Layer 3 of a small transformer language model trained on English Wikipedia (15 layers, counted from 0, width 64).
A neuron's activation on a vector x is SiLU(gate . x) times (in . x), where the dot is the dot product.

Input weights of the MLP neurons that the questions are about. A number n stands for n times 0.0052.
n1 gate: 19 -22 10 21 31 25 -41 -4 22 3 4 -16 19 -13 25 15 -2 25 13 0 -6 -18 -2 -31 20 -40 -2 27 -29 -6 23 -13 -29 -30 -10 -2 13 -22 47 -33 23 64 -40 -8 19 -35 40 51 5 -21 -3 7 20 -1 -60 48 29 -44 -23 -33 -2 -10 25 55
n5 gate: -6 -40 6 -2 -27 -5 -31 -49 12 30 7 -11 -19 2 -8 15 -4 -8 -35 49 -9 13 -30 5 16 -25 -59 2 7 -3 33 8 44 -7 6 -20 14 -47 -26 19 57 -23 -18 11 -15 5 3 38 -43 -15 -25 -25 25 -4 -44 -27 17 -29 3 -25 40 13 11 -31
n14 gate: -53 -7 26 -53 28 7 12 13 29 -10 2 -14 -30 -43 17 16 -13 35 -17 -62 -14 1 -18 10 -40 16 55 31 33 19 31 -26 -30 -22 23 -18 -7 -5 -1 20 -6 26 2 32 2 -15 8 -18 -4 1 4 -13 17 7 6 -11 5 49 14 12 -5 35 8 -10
n17 gate: 3 24 -28 -26 -37 15 15 -2 24 33 -3 -41 5 27 29 11 15 22 -48 7 -16 25 -2 -14 -6 48 -36 25 44 -3 7 -20 19 -6 34 25 -8 19 37 24 -37 12 34 -17 33 41 10 27 17 8 -23 -21 11 3 7 -50 16 34 -27 6 -14 -17 14 26
n26 gate: 2 -2 -1 45 -32 -3 -8 -10 16 -15 34 38 -8 0 -3 21 20 4 -6 12 -13 -5 4 -3 -20 12 10 21 -3 7 -19 -12 10 45 6 -15 -30 34 -31 5 -1 14 14 -24 -21 59 2 44 16 3 -5 -48 56 -36 -14 18 6 -7 1 18 -21 29 -19 28
n27 gate: 4 -15 -29 -23 -2 8 25 1 -27 3 18 14 -13 4 1 12 9 -8 15 -47 -19 19 2 -17 -31 22 -6 29 -14 11 -7 -27 -3 10 -10 -17 -15 -11 -13 -2 -18 -24 3 -22 11 23 -8 6 2 19 22 -1 27 -4 19 2 26 -5 -5 12 -27 8 -14 -16
n28 gate: -7 -16 37 -33 -2 -19 -13 -5 22 9 -28 10 1 -18 2 3 4 31 3 -24 15 28 -31 0 -14 -7 -48 38 16 30 10 22 -21 32 4 48 15 8 24 30 23 1 15 -17 -15 39 43 7 27 22 7 13 30 11 20 37 -7 55 -3 35 -19 14 -1 0
n30 gate: -20 33 -14 -16 -20 -1 20 9 -11 0 20 27 31 -33 20 21 20 -13 31 -18 -13 -30 21 -34 -36 20 32 -16 -11 -18 -17 28 -26 6 28 -80 27 -34 -30 -10 -20 -26 -28 -10 -37 54 -7 -16 37 -25 0 17 2 8 -47 11 44 -2 -16 18 -22 80 -29 22
n34 gate: -13 31 -19 -4 15 -22 34 12 -9 -49 -1 -18 17 1 48 -33 -35 13 6 12 -6 -21 -10 30 -36 -36 -22 -2 41 15 25 14 3 20 -9 -3 24 2 -12 62 17 26 -9 10 12 -24 -21 32 -12 -48 28 28 18 -22 22 26 26 -2 1 -28 -6 -34 36 13
n41 gate: 3 -17 20 6 -27 7 -28 -32 -29 -20 42 -11 27 -27 32 -13 11 73 -9 -22 0 -10 -35 14 -12 -22 -20 5 33 0 -19 13 -10 -23 -30 -45 44 -37 -47 36 -29 22 -38 26 -4 -27 -53 -4 -10 72 19 -6 55 -32 17 -15 -14 66 45 37 30 19 -19 26
n43 gate: -10 26 -11 15 9 -21 22 15 -7 33 -4 -15 15 -3 12 12 -11 -18 22 12 16 17 -6 24 22 2 -24 20 37 -3 -6 -26 -34 -29 22 -29 -6 -10 21 -8 -24 6 -25 28 0 12 13 27 0 25 -22 -13 29 12 -20 1 4 -47 -28 -4 -16 -13 -14 -10
n44 gate: 15 34 -25 38 -11 22 8 5 14 -35 -51 -2 17 7 -4 2 -1 -4 -4 -41 17 1 -2 -28 -1 15 3 -2 3 -25 -6 -50 -37 -16 -8 -24 -5 24 19 -9 26 -13 -1 -6 -24 -39 -41 26 18 -20 11 5 2 -20 1 12 -49 -23 -15 -18 -24 -23 -33 -32
n46 gate: -1 -12 32 -17 0 -21 40 -2 26 -46 -11 45 -46 10 -13 31 26 -12 -60 25 12 34 -30 -23 59 -4 54 -40 29 0 22 13 -7 -13 -21 -36 -27 -29 45 8 2 10 28 29 -21 10 -11 -8 -9 -31 13 49 5 18 6 -38 44 -27 10 -30 11 9 -15 -36
n57 gate: 28 33 6 7 -13 -20 -28 11 -11 -21 -35 -9 15 -5 19 -7 30 -2 -55 -1 -7 15 -1 -17 -14 -17 -17 25 16 17 24 3 10 2 -27 10 1 19 14 34 22 -4 -17 -7 -11 -3 13 20 -48 -24 33 14 13 -24 4 11 -18 -15 -31 -29 -37 -1 14 23
n62 gate: 7 -13 36 -13 13 -12 0 -15 1 -15 10 0 -10 26 -33 1 7 25 6 -19 -9 -7 30 16 -29 17 32 29 -17 35 11 23 2 4 -2 -1 -28 6 11 13 4 29 -23 -16 -23 -7 9 2 2 0 13 33 -42 1 -6 -21 34 -14 -2 -21 -26 -22 20 -33
n63 gate: -9 -1 6 -14 0 3 14 4 0 -10 -12 27 4 -16 -16 -4 -32 -17 18 35 -16 29 -4 -9 -9 3 12 -8 9 -24 20 5 -8 -14 -37 0 9 14 -35 -18 28 20 -15 13 -18 8 -22 -8 4 -30 26 -31 19 -2 -7 6 36 -10 19 -5 -1 26 43 1
n65 gate: 10 5 36 -25 -32 44 -17 -21 -12 -3 23 -10 41 9 32 -40 28 44 19 30 -4 7 -7 -4 -19 -6 52 23 7 36 -5 -17 -2 -20 23 -6 -26 1 27 -1 -18 -13 7 -17 -40 -17 -4 47 -14 2 -49 -8 13 29 -37 14 10 5 8 3 -29 32 -12 -8
n68 gate: 28 11 -40 8 -24 0 29 0 17 -54 -15 -24 13 31 -22 -17 -32 33 -11 46 -10 22 -31 12 -28 -25 -10 16 21 -19 -4 -21 1 -15 4 -19 -10 3 -57 -11 -7 -21 -12 -48 18 -22 -3 29 54 17 4 11 18 -62 -22 31 9 -18 24 -42 -33 7 11 10
n100 gate: -8 1 -16 37 8 -14 -22 -15 -13 1 -6 7 -34 1 -3 22 4 -17 13 -32 2 18 25 28 -12 15 1 -4 -6 23 -12 -35 -9 18 -3 12 -10 24 17 39 -18 -16 14 1 20 -19 6 17 21 -10 -24 11 -3 34 -3 23 14 -38 -1 -43 5 8 31 26
n106 gate: -17 -17 36 -2 -20 -9 -2 16 50 24 -25 -43 -23 17 16 14 27 34 6 -16 14 6 -12 30 -36 19 42 -2 13 21 20 -8 -6 22 -34 -14 0 36 -18 -7 11 18 -13 -1 -45 8 17 24 -12 -2 31 -29 -12 30 -7 37 -19 6 22 -7 -17 -23 -20 34
n110 gate: 22 -17 5 -33 3 7 14 -3 -32 -22 15 -5 12 9 -3 -4 4 -28 19 -25 19 -12 2 37 -1 29 -9 32 -11 57 25 -4 6 21 -11 7 -7 -3 24 20 -22 16 27 -7 5 -16 4 8 -3 -22 -5 -23 7 19 4 -2 -22 -12 -11 32 -70 -30 9 5
n118 gate: 27 3 -49 -5 26 -25 -8 24 -6 -15 3 -31 -32 14 52 -6 -28 32 23 -22 26 27 -15 -22 -5 -9 -5 15 21 35 11 -6 -12 46 2 3 -29 -23 11 -13 9 2 24 -25 -8 -15 -7 7 19 28 -18 -8 -21 -6 -28 -9 -15 -10 1 5 11 -40 36 2
n1 in: -12 -6 17 -5 -31 -24 -7 9 -56 -9 -22 15 29 16 25 -6 -1 4 -36 -48 12 10 13 24 -7 -25 -16 15 -26 26 -47 15 -18 -4 -21 1 -16 29 -28 16 -16 3 -12 -23 -9 -14 55 26 -52 -29 1 -8 43 9 -6 50 -3 -52 14 -29 -27 31 0 -6
n5 in: -16 -7 -42 38 -40 -23 -6 33 -2 -4 19 -6 -29 -22 6 -18 51 10 -27 24 38 29 -5 9 -16 21 -10 50 2 24 -31 18 23 7 -22 -35 -5 3 -44 10 -35 -2 -3 1 -31 -32 27 -19 9 9 11 -20 29 8 -25 -1 2 -42 -8 9 -7 -22 -33 15
n14 in: -25 -15 17 37 -14 -3 0 14 0 54 21 14 -12 -16 -19 6 0 -2 -15 -2 26 -47 25 3 4 15 8 8 -49 -19 -9 -3 -37 -10 26 19 11 17 -10 44 5 22 -13 26 16 -45 -12 -21 32 -1 13 -10 4 -11 -1 0 -12 -21 12 34 21 -4 11 6
n17 in: -20 -8 -10 5 -10 -28 -16 18 26 11 47 44 37 19 -14 0 4 -7 0 8 14 -8 -8 -2 7 15 -45 -47 -21 -11 9 -13 16 -37 28 -22 37 -3 -4 -22 -22 -9 -48 7 -32 -7 51 2 19 -19 24 52 -18 33 7 14 -19 4 -14 13 4 -3 -16 5
n26 in: -7 -18 9 62 -51 33 -43 -43 -38 -29 -4 5 -7 8 -12 7 30 39 -25 20 -31 -11 15 -29 18 7 8 11 14 -5 -4 17 14 14 13 2 -38 9 -26 14 13 16 27 9 38 50 -22 40 6 4 2 -57 36 -56 14 3 20 -27 -7 27 13 3 10 -16
n27 in: -3 48 -15 29 -7 11 5 16 31 31 -34 11 8 5 -20 1 -33 6 -42 11 4 -6 27 -7 -10 -17 -13 18 -3 -20 -22 13 8 -4 -16 -7 -11 11 -24 -21 -21 -15 31 1 33 -44 -20 20 39 60 -5 -30 2 1 -2 -24 14 -1 60 15 -3 -64 -8 0
n28 in: -6 -18 13 -23 3 13 9 -20 -15 -29 35 -39 36 11 10 -11 19 11 -24 11 5 -15 -15 -2 37 -51 -22 23 -1 15 2 36 -18 -6 25 7 -12 -3 21 1 -2 1 11 -21 -11 25 46 -26 -16 10 0 -24 25 28 30 -17 -17 52 10 36 -1 -7 39 -34
n30 in: -11 31 -6 -5 19 -15 41 -15 -5 -4 13 23 12 19 -20 30 -4 12 28 2 1 -14 0 -14 34 -2 12 -23 -17 -16 37 -14 3 -4 6 -8 12 -46 6 -46 -2 -39 -15 -2 -13 -9 -9 -21 20 -8 26 -24 -28 26 -3 4 -6 -6 -22 24 54 -27 17 -41
n34 in: -6 9 -44 25 2 -27 -30 8 -2 10 10 -60 28 -27 11 41 22 -46 -24 38 -10 -4 -26 -40 -8 7 -10 -42 8 -16 -6 -79 -2 11 -1 -10 -17 21 -29 -15 -12 39 6 9 15 33 36 4 2 -9 19 -23 24 -36 -16 -5 7 -29 18 -16 47 -4 30 42
n41 in: 2 6 17 -4 -20 20 24 -4 -35 -14 -30 -45 26 -42 34 5 -41 29 11 30 24 14 -2 26 -11 28 28 22 -5 22 45 12 31 -42 -24 5 -34 34 24 -7 13 -36 6 -15 -12 10 13 25 12 9 0 -2 -12 11 -29 1 16 -6 12 4 -33 9 18 -9
n43 in: -5 3 -2 15 21 2 4 13 -7 44 6 22 -2 -6 26 8 -11 -15 30 -5 11 17 10 26 10 8 -17 5 19 -6 1 -20 -46 0 26 16 -31 1 -1 -4 26 18 -26 16 -9 34 24 24 10 14 -24 -21 10 -1 -23 -15 -27 -17 -20 -65 -10 11 -5 -25
n44 in: 19 19 -5 21 -9 38 20 -21 10 -18 -20 11 6 5 -16 9 19 12 -10 -10 -8 -8 -14 -4 -8 -12 15 -20 -3 -31 -15 -14 -5 -11 -26 -11 35 3 16 -11 42 45 9 8 17 -23 -6 19 -13 2 16 2 -1 -8 -10 -29 -58 15 -19 12 -14 -9 -16 -28
n46 in: -11 2 2 43 -2 -20 10 9 3 7 -10 -20 3 23 -13 -4 20 14 30 31 68 -21 -37 -55 18 -30 -27 -16 -38 -40 -33 18 -26 34 -27 -35 -5 33 17 13 -8 6 -1 30 -11 -23 17 -2 8 -17 20 49 -21 -6 6 -29 10 -9 -24 -26 6 -9 -39 19
n57 in: 17 19 9 15 -11 40 -7 0 -4 6 -4 -25 -21 -11 6 -35 26 16 20 -38 -43 -46 -18 -15 -15 35 -4 -37 17 31 35 15 23 -50 21 -9 -1 -17 -4 -36 94 -17 30 -2 -23 17 34 11 3 25 -7 -32 -8 23 -20 20 -9 -8 0 -29 24 -33 -18 -9
n62 in: -40 4 -17 -4 3 4 6 19 19 -31 31 1 -6 -22 11 -8 -9 -19 -12 -6 -38 18 39 33 -12 -10 10 19 -23 -28 11 16 -12 14 4 13 -13 0 2 -7 41 -4 3 -41 5 -8 -8 38 31 -4 50 -7 29 11 -18 43 4 8 -29 -24 -34 11 -27 1
n63 in: -33 -14 -12 -19 -13 2 3 32 24 -6 25 -14 -22 -14 -10 7 -6 30 -32 12 -22 -5 -15 24 -2 25 0 -37 -8 9 -17 -17 -45 16 -31 24 12 12 -16 -14 21 26 7 -4 -9 13 7 17 12 -18 12 -24 8 9 -14 -12 43 -14 -11 11 5 15 1 6
n65 in: 41 -14 -54 24 -2 39 -19 20 -44 -23 -37 -34 -14 -11 -22 -10 24 -43 16 -48 -28 -5 20 -6 -20 -17 11 15 20 8 -1 -6 19 31 -31 -64 47 -30 4 -8 3 -18 -67 67 23 19 -1 -16 11 -37 4 -8 23 7 13 3 -46 3 -18 2 55 21 -42 0
n68 in: 28 -13 -1 1 -4 22 17 13 9 -31 4 -8 29 33 -19 -29 -32 29 -1 21 -21 28 -8 -12 -31 24 14 13 48 -3 -17 19 3 -54 14 -35 -5 21 -43 27 -28 -37 -28 -44 32 -27 -6 -18 44 18 -2 45 -15 -55 -12 -9 14 5 13 -3 -30 9 9 -21
n100 in: -25 33 -20 30 12 32 -8 -21 2 0 -43 -19 -22 2 11 -37 2 6 5 -14 -23 -1 5 -6 -2 26 0 2 -1 -28 -2 -25 -4 -5 25 3 12 1 16 0 1 -18 3 38 36 -1 -37 17 21 -12 6 -15 4 8 -7 19 22 -16 -1 -38 24 5 2 -20
n106 in: 43 -42 -36 -18 -8 -54 -32 5 -6 3 7 -3 -1 -13 5 -22 14 44 -5 -55 -37 40 -3 5 -14 1 0 9 -2 8 -24 -29 -44 -26 -28 29 -36 27 15 -34 -20 0 16 -32 14 -12 -30 28 -21 16 -24 -58 5 4 -13 37 -7 10 46 -25 -27 -19 -17 10
n110 in: 45 -22 12 45 5 -58 5 12 27 -22 -3 -16 -31 -25 14 -26 23 -6 -7 5 26 16 -16 54 -26 -1 46 -7 -24 17 -25 -8 -31 3 50 14 -6 1 -50 17 -8 0 7 22 -44 6 9 -38 2 4 18 25 8 45 -40 15 -22 -11 -7 11 -2 -63 -12 -9
n118 in: 36 5 10 -39 44 -7 11 -16 6 -19 -28 16 5 -4 11 4 38 -2 1 25 -32 15 -3 12 23 10 -1 -11 9 17 -24 -32 20 -20 -25 25 22 -43 -27 -48 -1 5 -30 56 -40 -6 -60 -7 -19 -4 13 5 -9 -46 0 2 1 18 38 -11 26 -9 30 8

Each question shows a token from some text and the vector x that enters the MLP there. A number n stands for n times 0.024.

" km/h": 10 -10 11 -13 -31 2 -9 16 -10 15 -14 -14 -1 -5 13 6 15 13 12 -3 -7 -20 3 -2 5 4 0 -2 -7 8 -9 51 -3 16 -12 -6 37 13 -12 -1 -35 -17 20 0 6 -18 8 -13 -13 20 17 2 -14 16 -5 -20 22 1 4 3 -14 22 33 9
Which three neurons fire most, strongest first? n43, n41, n44

" though": -13 -8 33 -12 -8 8 -35 -2 -11 -3 -20 12 -8 -6 -1 4 6 1 -10 7 5 -29 19 11 1 20 -8 -23 -28 -23 9 13 -9 26 13 1 22 -9 -3 20 -4 -10 -4 -7 0 5 -16 22 -18 -11 -25 -3 -12 5 19 -18 -16 12 2 -19 -11 -8 -20 -10
The most active neuron and its activation: n68, at about 0.17

" Gar": 27 3 7 -7 2 -13 -14 11 -11 11 16 19 -3 9 1 -7 -25 -3 -4 -5 10 12 3 -4 -6 -9 -21 0 -3 -27 -6 23 37 -22 24 6 13 -35 36 12 -12 -6 -11 8 -1 -17 15 -18 23 -13 -6 -12 -17 12 4 -11 -3 18 7 4 -18 -24 5 4
Which two neurons fire most, strongest first? n26, n17

" located": 4 -24 11 6 18 1 -17 -10 -13 27 -9 -12 -7 24 0 13 0 3 -24 -4 7 -13 -6 11 -7 18 -16 2 14 -23 21 18 -2 4 -6 10 11 16 -29 -14 10 -4 -8 -13 -1 20 42 -15 -4 -15 7 -18 1 23 20 20 -7 14 17 1 -55 -13 -3 7
Which of these neurons fires most? n28

" force": -3 -10 2 -34 -22 -6 -10 5 -8 -2 -8 12 9 23 -14 -2 19 -13 1 6 4 -20 7 -13 -16 1 -8 -12 -30 -35 -6 9 12 21 4 19 30 12 -19 -13 7 -44 21 -11 -11 7 -1 -11 -19 8 11 -14 -10 15 12 -17 3 1 24 1 28 5 -2 5
Which of these neurons fires most? n43

" ft)": 3 -13 25 24 -19 -7 -4 7 -6 7 -3 -23 -7 -17 9 -2 21 12 8 0 8 -14 -9 -23 11 6 -1 0 -5 -17 3 35 -17 9 -3 14 10 31 -2 7 -2 -4 -8 -1 -1 19 8 10 -32 -10 -6 8 -15 0 19 -20 -17 7 -1 0 -82 -14 25 11
Which of these neurons fires most? n28

"ate": 5 2 -5 -9 0 -3 2 -2 -13 16 -6 0 9 -11 -26 -2 1 13 3 -5 5 1 -15 -4 -1 -11 -10 -21 -23 -90 -32 9 -8 -12 27 39 15 -27 6 -15 -4 0 8 -2 -15 0 2 -15 -11 -1 -8 4 -12 -11 6 -25 12 2 3 13 28 -3 13 -10
The most active neuron and its activation: n65, at about 0.11

" Kat": 20 1 5 17 1 4 -7 -14 -24 -12 9 21 6 3 -21 14 11 10 10 1 -9 -3 18 -16 -7 0 -39 -2 -25 -2 -26 -3 28 -27 18 3 1 -24 33 4 -31 -3 -22 -3 7 -9 6 -8 -9 -9 9 -20 2 1 -10 -9 -37 8 -6 9 7 -1 -18 0
Which two neurons fire most, strongest first? n63, n34

"1,": -3 12 5 -13 14 1 -7 18 12 54 0 6 8 11 5 -22 -4 -6 5 2 -1 -31 13 -9 32 7 -20 -37 -1 -34 -8 -12 -3 4 23 4 -15 -11 -30 39 6 20 -13 2 9 -4 -4 -4 -9 -12 2 2 -14 4 7 -1 -1 -3 9 3 32 8 9 -1
The most active neuron and its activation: n106, at about 0.12

" in": 0 -4 13 -13 -13 -18 -20 0 10 -8 1 7 10 -1 2 -22 -22 -10 -3 6 2 -17 1 14 17 13 -2 -11 -17 -40 -24 31 -9 -7 14 -31 3 -3 -23 -27 24 29 17 1 15 13 1 2 -22 7 -3 11 -5 -2 7 11 -28 2 -9 -1 8 -37 25 -6
Which two neurons fire most, strongest first? n65, n100

"On": 10 -20 22 -5 -12 -3 -24 5 -12 0 -15 -8 7 15 1 -4 2 0 1 -5 7 -29 -13 7 -14 1 -1 -5 -24 -39 -41 12 1 2 -23 -17 32 -31 7 -4 -2 -3 22 18 15 4 19 27 -1 21 -1 -9 -10 -12 -6 -3 -17 8 -8 -24 -4 0 29 0
The most active neuron and its activation: n1, at about 0.11

" nominated": -32 -5 -21 -2 17 -1 -17 10 -19 -24 2 8 17 -6 -2 10 3 2 9 -21 6 -24 -11 4 -15 33 11 19 2 -17 -36 -2 -11 -7 4 3 14 33 4 13 -20 -2 6 -14 -6 -13 22 -8 -4 2 0 -2 5 10 16 -22 -40 3 -3 -13 35 -6 1 -6
Which two neurons fire most, strongest first? n14, n44

" then": 3 -6 6 -14 3 -10 -23 16 10 7 -8 0 -5 -4 -7 -6 24 4 21 3 0 -28 25 5 0 19 6 -20 -15 -44 -21 4 7 15 18 -13 -20 -12 -6 -1 4 -27 21 29 -31 -3 3 -4 -4 -9 -2 -26 -3 -25 15 -19 -6 18 -5 11 25 -14 9 -13
Which three neurons fire most, strongest first? n1, n68, n30

":": -6 13 6 15 30 -5 5 15 2 -14 -6 -16 -1 7 -1 4 -8 -22 -6 13 -3 -26 -11 -2 19 -14 -13 -10 -12 -22 -5 13 -15 22 17 11 -6 28 -28 -6 10 32 -6 9 21 -1 -18 33 -18 25 0 25 8 2 -12 2 -19 8 -15 -11 -2 -4 11 -25
Which two neurons fire most, strongest first? n34, n44

" American": -14 -9 4 -1 18 17 -5 -2 10 1 -5 -8 10 -12 3 0 25 -9 32 5 2 -11 -25 -4 -12 -21 14 -9 -19 -57 -25 19 -7 -4 2 -13 -6 -3 52 -6 -4 18 -10 28 -16 7 -4 -24 -12 7 9 17 24 2 -15 -18 -19 6 2 17 5 -16 -11 -15
Which three neurons fire most, strongest first? n46, n68, n44

"ram": -13 7 3 2 17 6 7 -2 14 12 10 18 -2 -13 -5 -27 4 3 5 -3 15 -12 24 -15 -13 -5 -18 -34 -24 -36 -5 17 3 -22 -12 14 14 -7 13 15 3 -17 6 25 27 -3 3 -27 -8 -14 13 -9 2 11 33 -8 6 9 -21 11 15 21 -9 10
Which three neurons fire most, strongest first? n106, n68, n110

" 87": -30 3 12 7 8 -7 -24 14 8 5 12 7 10 5 -9 -16 -4 5 28 1 -8 0 2 9 33 -20 -16 21 -1 -19 -21 -1 -13 -14 0 -7 10 -1 -8 -17 -1 -17 -2 41 13 24 10 9 5 11 -3 0 -14 16 -17 -25 -7 -9 12 -6 7 -23 -31 -16
Which of these neurons fires most? n43

"-": 4 -13 13 7 10 12 -20 25 19 9 -11 -1 9 -6 -11 -5 14 -4 6 14 -12 -25 -5 5 0 -25 -2 -18 -6 -21 -11 3 2 -7 -7 18 19 7 -8 -6 16 25 15 26 23 16 25 -1 -2 -34 -9 24 -1 -10 -2 36 -3 -12 -8 12 15 -12 -15 -8
Which of these neurons fires most? n41

"an": -6 15 4 -1 49 9 0 1 4 8 8 10 -7 -8 -7 -22 -5 2 -3 -3 0 3 7 -10 -14 -17 -17 -28 -35 -53 -35 12 9 -22 11 21 5 -16 18 -22 -7 -14 20 25 16 0 3 -5 21 -10 3 -15 -1 4 4 -4 8 18 2 22 12 -18 -2 6
The most active neuron and its activation: n5, at about 0.12

"ens": -8 1 5 -17 6 -7 -12 18 -7 15 2 -6 -4 -33 -39 -6 -3 12 14 -10 1 4 -3 9 10 -6 -36 -17 -20 -46 -27 15 -4 -25 4 1 3 8 16 -17 -10 -30 4 -24 15 -1 -2 -22 6 10 -5 -8 -4 6 1 -3 -10 7 7 14 43 27 -6 21
The most active neuron and its activation: n110, at about 0.14

"ers": -17 0 -4 -8 21 -22 10 3 -11 7 -3 -11 -7 -19 -27 -14 10 -1 17 -3 0 -18 18 10 -14 -22 -17 -16 -29 -51 -1 1 10 -18 15 29 14 -5 14 5 -1 -29 15 -2 26 0 -7 -17 -6 12 0 -3 -20 1 9 -9 1 16 15 11 28 5 28 9
Which two neurons fire most, strongest first? n1, n26

" (197": -3 -5 -22 9 -11 22 -25 29 1 5 0 17 1 7 26 -7 28 -9 3 -7 -13 0 24 9 -1 -29 9 5 -13 -15 -5 9 -5 -21 -13 -13 4 1 -20 -8 -17 12 1 22 -2 -19 10 -25 22 14 -6 -2 -3 2 -14 -17 -26 15 -11 -12 -20 -23 -14 -33
Which two neurons fire most, strongest first? n44, n34

"i-": -25 -7 29 -3 14 7 15 -12 -1 14 5 17 10 -9 -6 -13 4 -13 8 7 5 5 -37 16 10 2 -19 -27 -14 -11 -10 15 0 -7 -3 -4 -7 -8 24 24 -15 -26 -10 -9 29 -5 17 12 11 -15 11 -5 11 -25 -1 15 19 11 -10 10 16 -44 -4 6
Which two neurons fire most, strongest first? n65, n106

" initially": -3 -20 0 -23 -15 -5 -4 2 8 -1 0 11 -5 -21 -1 -15 8 -4 17 9 -6 -26 26 3 1 -4 12 -36 -20 -26 -15 -5 2 21 -9 15 -5 2 -14 -3 27 -17 14 -1 -12 11 9 1 2 -6 -5 -24 -8 10 20 -42 -21 21 3 8 -9 -21 13 -25
Which two neurons fire most, strongest first? n68, n1

"-St": 4 -11 17 3 4 3 -17 13 -1 -13 22 -2 3 28 -4 -9 -7 -11 0 1 1 1 8 -29 -11 -10 -2 -16 7 -5 -31 38 21 -31 19 22 16 -9 2 15 -24 -15 -30 -9 9 -32 18 16 2 8 -10 -1 1 -1 6 -2 13 1 15 -12 4 -10 4 1
Which of these neurons fires most? n68

"\n": -35 5 21 28 3 -4 9 17 17 27 -8 2 6 6 -10 10 -15 -13 27 12 -2 -22 -13 0 1 7 15 -8 -14 7 -22 17 2 -17 14 -8 22 5 11 -4 4 -11 21 -23 -1 11 -6 -17 9 -16 -12 -8 -9 -30 -3 -5 -18 -3 -54 -2 12 13 -10 -15
The most active neuron and its activation: n30, at about 0.23

";": -7 17 16 -18 36 -7 -19 32 4 7 -10 -10 -9 15 -2 -5 11 -5 4 24 -10 -10 16 -8 16 -8 -14 0 -25 -27 1 -1 -2 0 14 0 21 24 4 10 -11 30 16 -18 -7 7 -28 -7 -24 -14 -12 3 5 -2 -3 -4 -12 14 4 -2 50 0 -3 -10
Which two neurons fire most, strongest first? n68, n41

"ation": -18 4 -4 -1 -7 6 1 -13 -2 31 0 7 9 -27 -22 -16 19 10 -1 -5 5 -12 -1 -2 -12 -22 -25 -15 -11 -82 -8 -8 5 -18 19 25 21 2 -20 -30 -15 -1 27 -29 7 -11 -7 -29 1 -4 5 5 -9 2 -1 -24 9 -2 11 2 24 0 -4 1
The most active neuron and its activation: n65, at about 0.15

"ates": -5 -6 -12 -5 -5 -14 3 -7 -16 16 -6 -5 5 -8 -38 -9 16 18 -13 -10 -5 3 -6 6 13 -8 -18 -14 -23 -60 -17 1 -11 -18 4 50 7 -2 -4 -7 15 6 12 -10 -6 -10 2 -37 -10 4 -5 2 -18 -8 16 -16 1 8 -2 13 30 20 8 -1
Which of these neurons fires most? n65

" nar": -10 2 22 6 -43 -10 14 -11 -23 17 11 20 6 10 22 7 9 23 -9 -3 4 28 16 17 -11 -8 -5 7 -12 -2 -8 25 27 -10 9 8 -4 26 21 28 -5 -7 -21 -21 -13 -7 0 5 -5 -1 -4 8 14 16 5 -1 -20 18 -9 0 -26 -22 -7 -22
Which of these neurons fires most? n28

" field": -14 -8 24 -30 -7 7 6 16 -11 20 11 -1 1 10 -27 -1 6 -11 5 -3 2 -14 12 15 -9 -6 -4 -1 -17 -43 -38 15 8 7 6 -3 -6 -9 3 -7 -31 -18 -6 -2 -13 -7 4 -36 -23 13 37 9 5 27 7 7 13 2 -17 -3 4 13 1 -14
Which of these neurons fires most? n30

" Outstanding": -3 1 -4 -8 -12 10 -18 -12 2 6 -3 15 12 -24 -2 2 9 -10 1 1 -2 -24 -21 10 -24 -1 7 6 -20 -31 -33 8 -16 9 8 6 10 15 18 22 -22 24 4 -10 -21 -23 25 6 12 7 4 19 -8 -25 -5 -24 -23 -4 -2 -5 0 -41 14 -13
Which of these neurons fires most? n44

" d": 11 -9 16 2 -14 1 11 11 -4 -17 13 -9 5 -9 -4 -13 9 -10 -11 20 -13 -5 -24 -7 -22 5 -15 -16 -27 -15 -21 17 14 -9 12 -19 23 1 10 19 16 -24 -16 9 -5 -2 -7 -1 -12 -17 14 8 -18 13 30 18 14 5 19 -1 -39 -4 16 -6
Which of these neurons fires most? n43

"inary": -23 -15 30 -5 30 14 2 -12 -5 14 6 -6 15 -8 -10 -5 16 11 -1 -3 7 -18 -23 6 -2 10 4 -15 -14 -78 -22 1 -6 -5 24 8 2 13 24 -12 -18 3 -15 17 -5 7 -4 -15 -16 4 9 34 -10 13 6 -15 22 2 16 8 7 -32 -6 -2
The most active neuron and its activation: n46, at about 0.22

" min": 2 -5 15 8 -21 12 1 -14 -2 5 4 9 1 -17 7 -10 -17 10 16 -1 5 10 13 9 -20 24 -6 -31 -30 14 -30 42 2 -17 -16 -15 15 9 -8 -3 -7 -9 8 16 24 -12 16 15 -4 -19 22 -10 12 8 -8 5 -4 -2 29 0 -10 19 8 -21
Which of these neurons fires most? n41

" million": 14 -5 -13 15 7 -2 0 -13 4 11 -11 7 5 -1 -16 2 27 2 0 -19 9 -19 -5 3 1 21 11 -1 -3 -19 -3 27 -14 7 -21 -4 4 12 -8 42 -7 1 -17 11 -15 9 -7 -39 -22 13 17 16 -33 11 3 -16 15 2 26 -3 16 -1 30 -22
The most active neuron and its activation: n46, at about 0.16

" actor": -12 -9 -12 19 -10 1 2 4 -8 14 -12 8 -3 32 6 -8 -1 -6 9 -9 3 5 15 -9 -14 -10 -5 -6 -15 3 -41 -17 0 8 5 31 50 2 25 1 -1 -11 20 27 17 -12 -6 -22 -10 -16 30 10 16 4 18 5 -11 19 -1 -6 -19 -13 -3 -3
Which of these neurons fires most? n44

" appears": -9 -5 -9 -21 -8 2 -16 -8 -19 15 4 -4 1 -15 -23 2 18 8 6 -8 4 -27 17 -27 -25 29 -8 -4 -3 -13 2 5 7 8 -3 9 28 8 -36 17 -1 13 13 8 -5 12 5 -18 -16 -12 -8 -16 -5 -5 12 -19 -28 19 5 3 -13 -21 -12 -52
Which of these neurons fires most? n14

"The": 25 -4 24 14 31 18 -19 1 -12 -5 10 -17 3 -25 12 -13 6 -4 19 17 5 -38 -17 8 -3 2 12 0 -13 -49 -13 -8 -5 9 -10 14 -7 -4 -2 3 -14 23 -1 15 12 2 12 -59 9 6 -3 10 -3 -3 10 -2 -31 -10 -12 0 -20 -29 2 16
The most active neuron and its activation: n110, at about 0.15

" location": -4 0 -5 -30 5 6 -16 8 -4 38 1 5 6 21 -13 -12 12 -10 -16 1 6 16 8 -29 -14 4 -8 11 9 2 16 2 3 13 25 13 44 31 -23 -3 -13 3 -1 -14 -23 1 -14 4 -30 -1 10 -6 9 15 7 -20 16 -7 15 -12 -49 3 14 -15
Which of these neurons fires most? n17